Layer 4 of a small transformer language model trained on English Wikipedia (8 layers, counted from 0, width 96).
A neuron's activation on a vector x is GELU(weights . x + bias), where the dot is the dot product.

Input weights of the MLP neurons that the questions are about. A number n stands for n times 0.018.
n5 (bias -0.040): 17 22 10 -5 13 17 29 -12 12 -15 25 -2 -7 -56 23 -4 8 -4 -39 -30 19 8 -6 6 -37 -21 54 7 9 46 -31 -1 -29 -32 10 -17 -9 22 -22 6 -1 -11 -15 -12 16 -18 6 4 1 49 -6 44 -54 -30 9 12 26 7 30 65 20 9 -25 -4 -14 6 -16 16 -15 31 -32 -8 26 64 -3 13 4 19 3 -3 -37 -12 -12 13 -1 -4 -22 13 -58 25 30 33 -9 21 -27 9
n18 (bias -0.104): 19 26 -14 -18 -17 -27 -28 -35 -16 40 -33 2 80 5 16 -20 28 -46 32 -13 2 3 -10 -7 12 14 22 -3 26 30 -28 10 -12 25 -2 -9 10 4 20 33 -57 -31 -3 25 6 9 30 -17 -5 -5 26 -15 -49 52 -5 -37 -4 44 -12 37 32 25 6 0 -24 7 -18 21 -2 3 -7 -18 47 -15 11 -7 3 -44 -36 23 -2 26 -45 -1 8 36 -16 19 -6 27 43 -9 0 -35 -30 -21
n43 (bias -0.113): 3 -3 -23 -12 -5 -33 -20 36 14 -11 -51 -14 20 29 -22 21 24 12 -13 -42 -5 20 22 4 -31 -20 25 44 -31 10 26 17 -5 2 31 10 29 50 -8 -45 -5 10 -12 12 -38 34 9 16 -3 -13 -24 29 -23 -23 -20 -14 23 -25 -6 -5 -8 34 -1 6 4 0 6 -7 -64 -32 -3 36 -24 48 5 1 3 -14 6 -63 -3 10 -3 31 -33 -13 10 2 -9 36 45 17 1 -42 11 29
n45 (bias -0.177): 19 -3 -25 14 -26 -25 -8 51 24 -27 3 15 54 25 -16 6 30 26 5 -13 23 6 -1 6 -37 5 38 17 -7 -34 14 -8 -40 -5 7 17 -1 -3 36 -69 14 16 24 18 -14 -25 -2 6 -13 -28 -12 4 -10 86 -28 9 -8 17 -56 -1 -41 -11 -19 20 33 -28 7 1 -25 -1 -43 -3 52 -19 -6 -41 -50 3 -17 1 -35 39 -37 -1 -14 -15 -10 10 -6 23 92 0 -15 5 -21 8
n82 (bias -0.227): -17 12 -22 26 -31 -7 15 44 5 -16 -18 -27 8 -4 30 21 9 -22 8 -31 3 4 -11 7 -2 -38 5 -33 9 22 6 18 48 16 2 22 -12 28 -10 21 2 31 -5 3 11 -24 -14 -1 9 -46 -50 0 20 -10 -4 -22 -24 -28 -23 -11 16 39 49 -23 -4 27 -49 -16 8 29 -38 27 -2 29 -22 10 19 -1 -16 -14 1 66 -44 -41 9 25 -37 1 -39 6 42 22 18 7 -21 37
n94 (bias -0.287): -19 36 9 -34 3 -39 38 -23 55 1 -1 33 21 0 -4 -14 -1 -41 -5 16 -3 26 12 24 26 -21 41 -66 11 -42 -18 25 -8 22 35 22 -42 12 28 10 -22 2 16 19 -9 22 6 -30 -9 -63 27 -1 -5 -67 -11 -9 -52 -3 -14 -10 12 25 -22 -9 -2 12 10 3 -11 14 7 -5 -17 -28 -42 -5 24 -3 -6 -29 18 -28 -7 7 19 41 8 1 16 13 0 -13 -14 -12 14 7
n100 (bias -0.313): 39 -2 -12 15 23 1 -57 -17 53 -14 33 -36 13 -37 26 19 10 16 15 -42 30 -27 6 -6 36 23 -35 -31 14 14 22 -25 3 -33 -34 -42 -31 -21 31 -10 -30 -4 59 -33 9 -10 14 36 2 -16 19 -7 25 -50 -26 -28 12 28 14 28 4 -3 -16 4 35 -3 6 38 5 -49 5 15 59 -16 5 -9 -63 11 -29 4 1 31 27 27 36 14 -21 -7 11 34 42 6 21 -30 -7 -41
n101 (bias -0.212): 45 -42 35 44 -22 3 -11 -12 6 -27 18 -5 0 -15 7 -28 17 -76 -26 10 17 -26 42 14 -44 29 54 -32 -2 46 29 -29 -30 -17 -6 -15 1 17 -36 10 -28 -17 25 -26 -18 -31 17 35 26 -9 14 64 21 -26 16 33 22 -11 -27 -18 41 -20 29 -16 1 -14 25 -7 -19 20 1 3 -4 20 -45 -31 -44 6 -9 -16 -27 -4 26 -10 -6 16 34 29 6 -33 -2 -16 9 6 -14 -18
n132 (bias -0.186): 11 -19 -3 46 -10 -29 -47 55 -19 34 19 -38 20 2 30 -42 19 -48 27 26 18 16 8 -34 20 39 5 -4 34 -7 30 -29 -3 11 33 -13 23 -16 6 27 16 -10 -13 10 -16 21 -8 17 28 34 14 55 47 -49 -9 35 16 -12 -18 -11 -41 8 -17 7 -11 -16 47 7 28 14 -27 -16 -27 -16 23 -9 -5 -27 11 -38 -7 -54 4 36 12 -30 -5 -33 -23 10 27 33 -16 -29 19 54
n144 (bias -0.297): 56 36 19 -8 -2 -20 41 -2 35 5 -8 18 -2 5 17 -72 -27 -21 -4 39 35 14 7 -10 0 24 -10 -48 11 -24 34 -12 31 31 28 -56 -25 30 43 -32 13 -3 39 3 -5 9 -1 -26 5 33 13 8 -42 -29 18 -4 37 2 0 -43 5 -4 11 -27 7 -50 23 17 15 -8 5 -37 -35 16 9 28 11 17 -23 -2 20 -12 29 49 -43 28 4 9 -45 16 4 -35 -55 -6 -31 79
n158 (bias -0.371): 23 -35 -48 17 15 7 0 10 -2 -41 -7 18 -16 12 54 -55 31 -20 -72 -16 43 16 -43 -8 -61 14 -35 -5 -1 2 5 -17 -7 11 2 -44 15 -6 31 -15 8 -20 6 2 13 -7 -28 40 -18 9 27 24 41 12 -1 23 4 0 -13 15 3 8 -5 87 -16 -5 -19 -18 2 -6 -14 2 13 30 32 -24 -38 -21 -44 -24 35 -8 5 29 10 -1 35 -66 13 -12 11 -53 12 12 17 -9
n173 (bias -0.320): 21 48 -10 28 -12 -28 30 -39 26 -4 41 23 42 8 17 -2 -16 26 36 -41 12 -35 36 -2 30 -16 -51 -24 4 7 -24 -28 -8 9 36 -25 20 39 38 -55 -9 -18 -1 10 27 12 -43 43 -28 15 24 36 -13 -53 71 36 -17 2 -26 -4 -5 -14 -31 -26 -15 19 6 -39 -15 1 28 -34 -5 -16 -9 8 56 10 -26 30 -11 36 -2 3 -20 16 -3 20 -12 11 10 23 -39 23 11 -31
n178 (bias -0.321): 13 5 -35 4 -18 -19 26 -25 -31 44 43 -5 -1 -22 10 23 -23 -54 -18 -2 17 -23 -11 -6 -14 -39 -21 -30 20 -69 14 31 -18 22 30 -29 -16 29 53 -1 12 -23 -29 13 9 15 -13 37 4 24 -54 25 38 3 10 -30 23 21 11 -27 -49 -9 -55 -1 -5 23 -20 -21 -11 26 9 -18 -7 -21 -4 -17 17 -26 -32 53 34 18 21 7 -24 18 9 -4 -6 12 2 -4 35 -12 -10 19
n180 (bias -0.235): 33 15 -5 69 -21 21 14 -12 19 19 -41 28 -34 -50 -16 -7 23 -18 -33 7 2 16 -14 0 -42 12 13 -16 -32 -13 -12 17 -7 20 26 -42 -3 -32 16 2 1 30 21 -28 5 -50 16 -20 29 -13 -16 14 18 -23 -16 -24 31 -20 18 -15 -2 8 8 24 -23 10 48 28 -28 20 16 6 18 -9 -9 -37 9 -6 -10 -31 -7 39 41 -6 -20 11 12 -23 29 -9 -17 25 -9 6 -20 -24
n224 (bias -0.325): -16 34 0 58 -31 -30 -10 24 23 -30 4 -11 6 -11 -11 -41 -19 -7 31 -1 5 -13 -28 -11 2 17 -50 28 -29 -25 -22 39 -1 25 -28 -15 13 -21 21 -25 -27 -31 -1 39 -29 -12 7 24 0 -37 28 17 -16 -41 -17 -12 -2 17 -14 11 -37 -21 8 22 -11 -4 37 49 91 11 -28 49 42 11 -43 -23 -2 -9 14 -52 -36 -13 -4 10 -27 17 -30 -18 63 15 18 -1 -34 17 35 -36
n259 (bias -0.419): -7 5 -28 -30 -11 21 -42 63 -36 6 17 13 -8 -9 21 3 19 -59 77 -20 16 25 -15 6 -46 13 -22 23 4 33 29 49 9 9 12 -9 -2 -8 1 -11 -24 -34 12 -55 -20 1 32 -13 14 -9 -13 51 20 43 -26 -29 -31 -29 33 -16 -16 -12 -16 -2 -6 -12 -19 8 25 40 -24 33 10 3 16 5 -7 24 -10 -16 20 -2 3 13 28 -35 -32 7 30 1 38 -27 -38 -34 -33 33
n275 (bias -0.293): -19 24 -22 12 -20 -12 7 -10 -8 65 -23 -13 51 1 -2 -33 -36 11 -3 2 -24 -10 -18 -32 -6 -63 -73 44 14 -27 53 27 7 -13 21 -47 -10 -8 -12 30 21 50 -44 -11 44 -22 -36 -5 -8 -41 -9 34 12 11 12 32 -40 -6 31 13 45 31 -10 -1 -14 4 -48 3 54 6 -21 -14 16 21 14 11 20 7 11 -28 -16 -7 5 4 8 13 18 -31 -19 55 -8 -48 21 -44 3 6
n298 (bias -0.249): 3 -17 9 20 -10 -21 9 -25 31 41 8 74 32 -4 35 -2 35 -34 -29 -8 41 37 29 -32 -3 17 18 18 -37 27 -21 -26 -8 23 20 -8 -8 41 -19 -7 -57 -34 -19 -19 7 20 12 8 31 -14 12 -16 -5 18 54 -14 21 -36 -12 -49 -16 54 -6 -19 39 -21 -32 -18 -9 25 44 -15 35 14 -32 -42 -25 -8 -18 16 13 11 -59 7 -6 76 46 -17 31 -63 24 -21 -18 -51 -13 2
n307 (bias -0.294): 4 7 4 -8 -13 17 20 -33 0 7 9 -14 -44 -32 7 8 -12 -5 -4 -45 -1 -1 45 26 37 21 -34 -39 25 -14 9 -36 -33 33 -15 -20 -25 27 -34 9 17 15 23 -23 -14 17 8 0 -1 -20 17 -19 1 -28 13 -28 11 4 27 -37 36 -2 11 -13 -51 2 -29 20 -11 12 17 -12 -4 -5 44 8 7 -13 10 5 -5 17 0 -15 -51 -13 -20 27 23 -13 -12 -4 8 57 -38 52
n310 (bias -0.271): -10 -6 -1 -2 22 30 20 -58 19 8 -5 -25 -3 21 -20 -11 2 -38 0 -6 25 4 -20 11 -3 1 -16 15 -21 29 -15 21 -16 -3 49 -10 2 -6 23 -54 -36 6 -5 -70 -32 -42 2 36 46 -20 19 12 4 17 -10 35 5 1 0 -2 27 -29 25 -14 22 12 15 4 10 -3 54 -37 40 15 31 -12 1 -9 35 -3 -18 22 16 -53 -15 5 -5 29 26 -24 -34 -1 4 10 0 6
n317 (bias -0.383): -6 -2 -17 -21 -48 -32 -17 -6 -17 -3 -9 64 15 -28 60 43 15 -29 16 -21 9 -5 6 -9 2 -20 7 34 -32 66 18 38 -41 29 -1 -11 -1 6 39 33 -23 -29 -13 -7 25 -20 1 31 14 -11 17 52 1 -27 -15 1 -50 14 35 -29 9 -8 57 -22 36 -14 -6 21 -23 17 5 -50 -53 -16 -8 0 -14 -4 -2 -24 17 3 12 58 -16 -11 -21 3 -26 22 29 -25 3 39 -6 -1
n318 (bias -0.363): 43 -25 -19 -13 24 11 -38 -53 6 -10 19 32 -60 -3 11 3 -37 -22 22 -13 44 4 -57 8 14 -31 -5 -25 25 -26 45 -23 41 -56 -43 13 11 -3 26 49 25 -5 12 13 7 34 -16 16 31 -5 20 21 10 -19 27 2 -15 3 22 3 4 15 20 -11 7 -16 3 41 -27 19 -21 21 -19 33 62 25 9 -5 20 -14 7 -20 -20 -30 -21 -19 19 -19 -29 20 13 0 -9 -33 -13 -6
n325 (bias -0.046): -23 58 -15 -14 -20 19 27 19 3 2 -4 34 -27 26 -20 2 7 3 21 -4 -29 -5 12 9 -35 27 11 13 -38 3 1 -13 -62 -27 55 -8 19 13 37 1 2 20 11 -19 -43 6 -37 -20 -23 -1 -16 -4 -3 -46 55 28 18 -1 30 -21 -26 -54 2 -22 -7 18 -12 -4 -6 -11 -1 -29 19 13 28 -14 35 28 -3 -27 -75 -3 13 -28 7 -7 -28 58 46 -5 12 67 -11 -18 -50 76
n333 (bias -0.285): 33 6 -18 27 13 6 17 13 -12 -31 63 41 6 19 2 15 30 -51 36 2 26 11 34 8 -14 15 -26 -30 30 -9 -67 -11 -38 -26 -10 2 49 -14 -6 11 33 -14 -8 -31 -40 1 -8 -7 -21 -38 -16 -2 -19 -33 26 2 8 -19 -17 53 50 -19 38 -19 9 1 -17 -8 1 -14 18 33 -5 -9 6 -8 -35 -12 -11 -11 -26 1 -2 28 35 -11 19 7 27 -58 -27 -24 -14 -9 3 -5
n339 (bias -0.300): -28 11 18 1 26 41 39 -18 15 -25 3 -12 -4 -12 37 11 7 44 -28 -26 -5 5 3 -32 63 -25 -21 9 8 13 -50 -39 -14 1 10 -17 21 -7 31 -19 6 13 7 22 -9 2 -54 31 -3 14 22 14 22 0 15 6 -18 -22 10 10 15 44 -43 69 -56 -17 -21 -29 -25 10 -33 -32 -21 -36 1 -10 15 -5 20 -4 -25 -8 15 42 -20 12 18 4 -2 -12 -15 46 10 -65 -8 0
n365 (bias -0.211): -21 23 -23 -27 -27 -34 -22 -27 18 -53 15 -7 -6 8 14 -14 9 -6 -9 25 11 9 5 -12 10 1 -20 18 -1 48 10 -30 -4 33 43 -4 0 -5 -34 1 -12 -6 -6 -56 -33 33 7 -12 10 -2 22 -28 8 32 -22 25 -5 5 -15 -3 -8 -19 -3 43 -2 16 53 -8 -30 26 48 -22 -25 28 31 5 28 24 -20 -1 34 -23 -1 -16 20 -5 -27 -14 22 15 -9 22 3 -28 15 -32
n371 (bias -0.087): -1 30 -4 -63 -45 4 25 -15 -10 20 10 -44 -5 2 12 -48 12 0 35 17 25 3 -18 -6 21 32 3 7 13 9 17 -14 24 -18 32 -10 33 -16 2 -31 41 9 -12 -22 -34 14 28 -27 29 -1 -1 -29 -16 6 23 4 20 20 -17 2 -4 -39 -60 40 -42 34 -27 -35 -20 32 -29 -1 -6 -2 -24 7 22 9 50 13 7 -12 3 -3 -35 -56 -3 33 -28 46 15 13 -36 -42 -5 -4
n377 (bias -0.277): 32 -20 26 5 12 -6 -18 -19 31 -14 -19 4 -2 -26 -3 -59 5 3 -77 -31 19 7 -19 14 -16 3 -2 24 21 31 46 -2 2 12 4 -6 -24 -14 -1 9 5 -5 19 40 -60 13 -13 15 -27 -35 -13 14 -13 -20 6 -26 24 18 -6 26 30 27 51 -3 11 1 42 -13 17 14 -7 -10 0 -36 -33 -27 -4 -13 4 29 43 28 55 30 21 -22 18 -61 -37 35 26 2 -55 -13 -46 6
n383 (bias -0.176): -19 -53 -13 42 -26 25 11 -36 12 34 33 36 61 -36 13 -22 52 6 -10 -10 -31 -11 3 -65 -13 -24 16 6 -5 16 -15 30 21 5 -15 13 29 9 19 2 25 0 -10 -44 -9 -8 4 3 -9 -9 9 -28 -26 -20 53 7 32 37 38 1 46 -30 -14 -36 31 -1 -3 -6 -8 3 16 8 -17 -10 20 -53 -7 46 -29 -24 -5 24 36 -23 46 1 61 1 -18 -27 -51 -24 21 -20 -42 12

Each question shows a token from some text and the vector x that enters the MLP there. A number n stands for n times 0.043.

" in": -4 -8 10 12 -9 21 -34 -25 -2 4 28 3 0 -17 -19 6 5 7 -12 29 -27 -14 -17 27 1 18 42 5 8 8 -29 -11 16 -9 -1 -13 -37 -3 -14 -35 4 14 -6 14 6 -13 12 -13 -4 27 -7 -11 -4 -4 23 0 1 4 -25 -2 -31 -10 35 9 -4 10 13 -17 8 0 -8 4 -17 -5 5 0 -3 1 13 18 37 -30 -2 18 2 -11 -4 -2 8 16 6 0 -1 16 13 13
The neuron with the highest activation: n377

" le": 3 23 33 15 -30 8 -37 -33 -14 5 28 13 -24 -2 -42 3 -11 48 -7 16 -21 -22 -1 65 -20 12 -27 6 8 29 -26 -9 10 -14 -20 12 -25 -2 -7 -29 5 15 -11 29 1 1 34 4 4 32 -11 -18 -18 -16 6 -6 -2 -9 9 26 -15 12 18 1 -12 -5 9 -22 -1 -34 -6 3 -12 -8 24 -5 -2 -18 17 1 17 -13 -3 9 15 25 -7 0 4 -7 2 -1 24 8 15 23
Which neuron fires most, and how strongly? n307, at about 1.5

"ic": -11 -24 39 -2 -1 4 -35 -18 -33 5 16 20 -16 25 -60 1 -8 25 -1 43 -16 -5 -7 44 -28 -4 25 -2 17 26 -54 -7 15 12 -6 -1 -13 -14 1 -25 -8 12 14 31 9 -11 30 19 26 7 -7 8 -11 6 -7 14 -30 6 -5 28 -16 -4 22 7 -20 21 -8 -9 9 -38 2 -14 -10 -24 -5 -8 -10 -3 27 36 19 -32 -4 3 13 5 -6 -23 -3 15 -13 13 25 -8 -6 10
The neuron with the highest activation: n377

"C": -4 -43 12 -2 15 4 -45 -9 -3 -4 4 5 -3 4 -10 -2 -40 21 -26 31 -21 -29 34 1 13 23 12 31 -4 -8 -11 25 39 -5 11 -1 7 -29 2 -42 4 10 19 34 1 8 7 -35 -3 29 -6 8 -10 8 6 8 -31 -3 -3 -12 0 19 -14 -5 2 27 -2 -30 6 1 13 31 -11 6 8 9 -24 23 -10 -11 -3 12 -13 -17 -20 7 2 -15 0 -28 -7 12 38 17 -12 10
The neuron with the highest activation: n383

"ail": -6 -23 28 -7 2 -4 -19 -1 -34 18 -16 13 15 -19 -18 2 -11 -6 41 40 -41 -2 10 32 -3 0 4 -5 -30 18 7 9 27 -20 22 -6 14 -13 6 -7 -7 -10 16 25 48 15 7 -13 -23 37 -25 13 -1 -7 -26 -9 -21 -20 11 20 1 -19 9 -2 12 7 -5 -38 19 -9 35 24 9 -20 4 -11 -26 -1 0 8 -16 -8 -7 8 -7 -3 -13 -7 2 31 -44 22 8 -19 10 13
Which three neurons fire most, strongest first? n259, n275, n132

"ol": 8 -51 1 -14 0 -3 -37 22 -44 0 11 24 10 -29 -15 -5 -38 18 17 6 -43 -15 -1 37 3 33 14 20 -24 11 3 20 -3 -6 4 -10 5 -1 -12 -24 11 -24 2 27 27 17 16 1 21 20 -18 20 6 3 14 -11 -51 6 -4 12 19 7 30 2 -3 14 -17 -15 12 -18 37 5 -6 -3 -1 35 -41 2 -20 -16 15 2 -29 34 -7 -13 -27 -13 -6 -9 17 0 10 -25 4 10
Which three neurons fire most, strongest first? n317, n259, n43

" m": -9 -16 24 -2 -14 19 9 0 4 -17 33 16 -1 -5 -29 18 -9 34 -9 47 -25 -10 -3 21 -11 24 -1 -6 4 -11 -25 -7 18 -9 -25 -11 -15 4 5 -31 -2 14 -12 10 16 1 39 -42 -20 21 2 -10 -3 20 10 20 -20 17 -23 -13 -14 1 38 8 8 15 1 -38 6 -30 -22 13 -11 -7 14 2 -28 -14 -14 11 20 -3 -18 18 -14 -5 -18 -12 -13 11 24 22 52 -6 3 36
The neuron with the highest activation: n45

"t": 16 -9 39 1 -3 -4 -15 0 -1 7 4 7 -19 18 -54 -17 -33 14 -21 20 -7 -7 2 22 -23 9 13 11 -3 20 -65 -13 18 -1 15 11 -16 -16 -9 -41 -9 -8 4 0 29 -24 43 1 18 49 -4 -1 -3 10 -6 22 -22 -2 0 11 -25 -12 10 -8 -1 15 19 -13 -18 -49 27 -10 2 -15 0 -7 19 20 21 0 3 12 20 -29 3 7 1 1 10 8 -38 26 46 4 -9 5
The neuron with the highest activation: n310

" local": -18 -29 57 -12 -1 -5 -33 -18 -21 -10 24 10 -9 -7 -19 6 -3 20 12 54 7 -23 4 14 -26 30 46 10 20 9 -37 -10 6 -6 -15 2 -27 -10 -1 -16 -18 -8 3 28 35 -2 26 -19 -15 17 4 -23 2 -6 11 -3 -16 -8 1 25 1 -2 9 -5 20 15 28 -31 19 -26 -10 10 -17 -32 -11 -1 -13 -11 5 18 28 -8 -26 8 -8 6 -13 -3 -1 9 13 20 42 -18 0 20
Which neuron fires most, and how strongly? n18, at about 2

"er": -6 -33 8 -21 17 -4 -44 12 -12 11 28 -4 -18 -2 -18 -2 -7 30 -17 26 -29 -9 1 36 22 18 -21 -3 8 32 -15 -15 11 -18 -9 -15 -9 -3 1 -23 3 8 -7 25 37 -33 45 -40 -3 8 -21 6 0 0 -7 4 -41 5 5 2 -4 2 -16 -20 13 16 0 -25 -25 -39 16 11 -6 34 1 31 -36 -2 13 -8 13 45 14 -6 -13 12 2 10 7 11 3 42 14 4 -9 4
The neuron with the highest activation: n100

"o": -18 -4 27 -5 0 -18 8 -18 -30 4 -13 6 6 4 -32 2 -1 22 2 52 -31 -7 -24 2 -35 19 15 -1 7 10 -36 -23 32 2 -3 14 3 -14 -10 -21 -22 -16 1 42 33 -11 38 18 -9 36 -11 -6 -3 5 1 29 -22 3 -1 7 -3 -22 15 13 -15 24 -9 -38 -15 -12 20 16 -11 0 -6 -15 -17 -28 19 16 -3 -4 -12 10 18 34 -15 10 22 15 -26 41 32 -13 -7 3
Which two neurons fire most, strongest first? n18, n339

"h": -3 -26 12 -8 17 1 -14 30 -22 2 39 14 -7 -17 -21 1 -22 23 13 -11 0 10 2 50 -28 -22 5 -14 -1 42 -28 4 27 5 -10 12 -7 9 1 -15 11 19 27 -5 9 -7 14 -30 9 -5 -11 -19 3 20 -7 18 -33 -20 -22 1 -7 1 11 -22 17 38 -5 -13 16 -37 8 7 -22 -9 -6 -13 -31 22 11 -20 -7 -17 -5 18 -7 12 -6 -5 24 18 20 6 35 -26 -22 3
The neuron with the highest activation: n259

" ": 0 -14 16 1 -5 -6 -56 -24 3 18 16 11 -17 -14 -9 -1 -18 10 -29 37 -13 -25 3 36 21 11 2 19 -9 4 -43 -18 15 -11 -22 -12 -33 -4 -10 -23 0 17 1 16 54 0 25 -36 -20 19 -4 -34 -18 23 8 10 0 22 -6 14 -14 -5 55 8 28 27 -1 -21 -1 -26 -14 23 -9 -6 -28 -6 -4 16 -4 13 18 -27 -2 1 -16 15 0 4 8 1 1 20 27 -5 15 32
The neuron with the highest activation: n100

" until": -2 -6 19 1 2 13 -25 -20 -11 8 19 -6 -21 -15 -14 12 -21 22 -16 32 -25 -12 -6 13 21 30 54 10 -1 14 -39 -9 19 -23 17 8 -42 -7 2 -20 13 20 -5 16 36 -4 3 -4 -11 17 0 -19 5 3 4 4 7 -2 -25 4 -3 -25 16 13 5 13 2 -27 3 -3 -16 7 -30 -27 5 -3 4 -4 15 9 19 -29 -4 4 0 -4 0 -1 16 6 11 -15 3 -1 15 10
Which two neurons fire most, strongest first? n371, n339

"en": -24 -5 13 -5 0 -15 -18 -1 -2 -4 -5 15 -2 -17 -11 21 -8 14 -20 29 -32 -21 17 -4 26 32 3 -11 18 13 -28 6 -18 -24 6 -28 -14 10 -26 -38 10 22 -20 18 69 8 18 -26 -14 27 -11 -8 -9 -8 -15 23 -26 12 -13 39 4 11 10 0 0 7 -13 -40 -1 -26 10 23 0 -10 3 9 8 8 -2 2 18 20 -5 18 11 -5 -19 1 4 12 -23 18 3 4 7 4
Which neuron fires most, and how strongly? n173, at about 2.9

" P": -2 -30 6 -2 -11 23 -17 4 -33 10 0 20 3 -31 -42 30 -21 24 -11 37 -52 -4 11 38 -23 7 3 29 -22 10 -23 4 21 -7 5 -3 -10 -9 -11 -43 11 -2 3 36 -10 -7 33 -2 4 29 -21 -4 2 25 0 11 -9 -1 -6 6 -23 5 15 -8 1 17 -28 -27 -11 -33 2 -1 -37 -14 -17 14 -17 22 17 2 39 -20 3 -1 -2 18 -2 -24 25 5 26 28 39 1 -2 19
Which neuron fires most, and how strongly? n43, at about 3.9

" re": -15 -9 0 31 -4 8 -31 -18 -11 12 45 10 -11 -8 -18 17 -13 -1 -11 51 -41 -17 -8 34 -42 11 4 -1 -12 2 -24 4 3 -13 -3 -6 -30 -23 -2 -23 3 5 -21 37 41 7 19 -25 -19 32 -21 -15 20 12 20 11 3 -23 3 -14 -12 -10 0 -3 15 21 10 -18 25 -32 6 12 -17 2 2 32 -26 -13 1 29 10 -5 -14 -14 0 22 -8 2 1 6 42 -4 30 -1 10 23
Which neuron fires most, and how strongly? n178, at about 4.9

"ap": -38 -45 27 0 -3 8 -14 -26 -12 -7 15 -7 -21 -10 -9 -6 -9 20 10 30 -21 -15 23 32 -31 14 -22 14 -5 -28 -22 16 42 -1 10 22 -6 4 14 -19 22 5 15 47 19 9 32 -23 -14 10 -34 6 0 -19 14 -10 3 -7 2 23 -30 5 15 -8 -3 41 22 -9 9 13 5 13 -9 -14 -20 -6 -15 19 -4 7 29 -37 -19 16 -9 12 -22 -7 5 -9 0 -13 41 -18 6 5
The neuron with the highest activation: n178

"ated": -33 -26 14 -6 13 13 -23 -3 -7 15 1 16 -10 -17 -17 3 -34 0 -8 -15 -48 -7 1 0 13 50 28 -2 -21 4 -58 -3 14 5 7 -10 -17 0 -10 -15 -15 27 -5 31 71 12 28 -18 -1 7 -12 30 2 -7 -5 14 -21 11 19 -3 -5 3 9 -8 -4 7 1 14 29 2 4 31 9 -3 10 -13 -15 -1 -9 5 5 -26 3 21 -8 17 -14 -20 -3 -27 -7 -7 -12 3 14 20
Which neuron fires most, and how strongly? n224, at about 2.5

"or": -14 -51 20 -4 -16 -13 -1 -30 -34 9 -4 -8 -21 11 -16 -4 6 18 9 47 -38 -49 1 19 -1 5 24 5 -9 21 -52 -9 22 -5 9 8 -12 -18 2 -15 -6 14 -16 25 47 -24 7 -12 10 18 2 1 -8 -11 -3 23 -15 1 -21 11 -1 -3 15 -13 31 27 16 -12 -7 -2 -10 14 4 -12 12 -10 9 4 0 9 16 -4 -28 14 29 13 -20 -12 24 3 -17 36 22 -15 10 24
Which two neurons fire most, strongest first? n383, n365

"duct": -10 -53 16 -6 -5 -3 -47 -4 -16 -8 -16 11 -7 19 -6 6 -5 -17 -17 8 -14 -17 -11 23 -11 52 26 11 5 -7 -22 13 51 20 9 4 -16 4 3 -12 21 -9 -4 27 50 1 9 -33 -9 -9 -22 27 15 9 2 -5 -20 -14 14 19 -5 -1 21 -11 -6 3 11 -22 22 -17 10 40 -1 -38 9 -5 -10 13 6 5 15 -3 -13 1 8 -18 -26 -23 -8 6 -29 3 23 -20 12 15
Which three neurons fire most, strongest first? n259, n132, n377

"ut": -13 -15 36 10 10 7 -35 -24 23 -3 -28 -18 -3 13 -24 -8 -8 5 -6 32 -28 -17 6 2 1 31 7 5 -8 8 -41 -4 22 -26 18 -25 -7 -3 5 -16 12 0 18 15 50 -3 26 -10 -17 27 5 -10 -8 11 3 19 -21 -21 4 13 -28 -10 25 -26 9 15 14 -18 20 -48 -11 23 12 -3 8 -12 3 0 -7 15 18 -8 8 1 -7 33 -36 -13 -10 17 -13 24 30 -4 -24 30
The neuron with the highest activation: n100

" cl": -3 16 10 4 6 32 -13 -14 -34 15 6 7 4 -30 -37 27 -27 23 -12 35 -27 -12 -13 69 -13 22 1 3 10 12 -39 -2 17 8 -9 -12 -18 0 1 -28 -1 14 -26 13 27 -12 20 -32 -49 22 -13 -5 10 11 25 -18 -58 18 -7 17 3 20 24 -5 -7 10 13 -15 6 -22 -10 10 -20 -3 2 25 -30 -16 -3 8 14 2 19 -16 -7 2 -9 8 9 -2 1 8 19 -8 7 33
The neuron with the highest activation: n307

".": 3 -17 28 16 2 16 -27 -25 -19 -2 16 -9 13 -16 -8 23 6 10 -5 26 -11 -17 -20 20 6 18 44 9 -8 8 -11 -15 11 -3 -6 -28 -29 -13 -1 -42 -6 25 0 7 14 -8 7 -16 -29 26 -15 -16 -4 7 21 14 -4 3 -17 1 -20 -14 34 7 18 11 1 -25 17 -15 0 0 -18 1 5 -13 -7 6 14 8 27 -25 -12 10 2 -2 1 8 18 6 -9 -12 19 26 4 -2
The neuron with the highest activation: n101

"ock": 2 -2 46 1 0 3 -30 -2 -33 -11 4 -9 -21 5 -21 -11 -32 -12 -8 29 -28 -41 26 25 -7 -9 4 -4 -5 11 -8 14 24 -2 -2 38 -42 -4 -9 -30 16 1 21 8 18 -6 52 -6 9 35 -27 -8 -6 15 -20 -23 -8 27 2 17 -9 11 30 -21 -6 23 23 -29 -15 -27 23 -12 2 -14 -2 4 13 -4 22 -1 16 -6 9 -8 -16 17 -19 0 -4 7 -37 37 39 7 -6 11
Which neuron fires most, and how strongly? n310, at about 1.1

" first": -14 -4 10 -18 5 20 -25 -19 7 -15 19 10 -9 -12 -23 4 -29 13 4 46 0 5 18 18 -3 4 31 -4 15 2 -39 -22 23 -25 -17 -23 -16 -15 -10 -30 8 0 7 34 47 -6 21 -8 -2 10 13 0 -12 -2 10 -10 -23 6 -14 5 -9 1 19 -6 11 12 14 -42 24 -46 -17 38 -2 -25 0 11 -25 -1 0 6 24 -7 -15 2 -9 5 -5 10 12 -1 -13 9 37 2 7 42
Which neuron fires most, and how strongly? n100, at about 1

" He": 0 8 33 -18 -4 -3 -14 -6 -34 -8 1 10 7 -29 -2 6 -27 32 -8 28 -6 -11 14 32 -10 22 30 -6 -14 22 -34 1 3 -19 -12 -16 -17 1 -4 -39 5 2 -1 34 20 -13 -17 -18 -48 19 -9 -17 -2 1 8 22 26 -2 3 3 -13 -3 14 -19 2 7 8 -30 5 -13 -5 22 -26 9 -4 9 14 12 25 -3 20 -10 -6 -30 1 39 -14 9 28 7 12 18 22 -6 1 11
Which neuron fires most, and how strongly? n325, at about 5.1

"ur": -26 -36 21 11 6 -20 -32 1 -5 -16 -15 13 3 -27 8 -5 -14 8 0 35 -64 -32 7 20 10 25 -19 -3 -19 2 -48 16 12 0 28 11 -5 -18 29 -3 0 -15 -6 47 23 1 7 -18 -21 45 -21 19 24 -10 17 8 -6 -13 8 44 -27 -11 20 6 22 27 12 0 10 -6 -5 7 0 -6 -8 -22 -19 21 10 4 18 6 -24 30 4 3 -23 -16 -8 8 -18 1 7 -1 0 -6
Which two neurons fire most, strongest first? n224, n132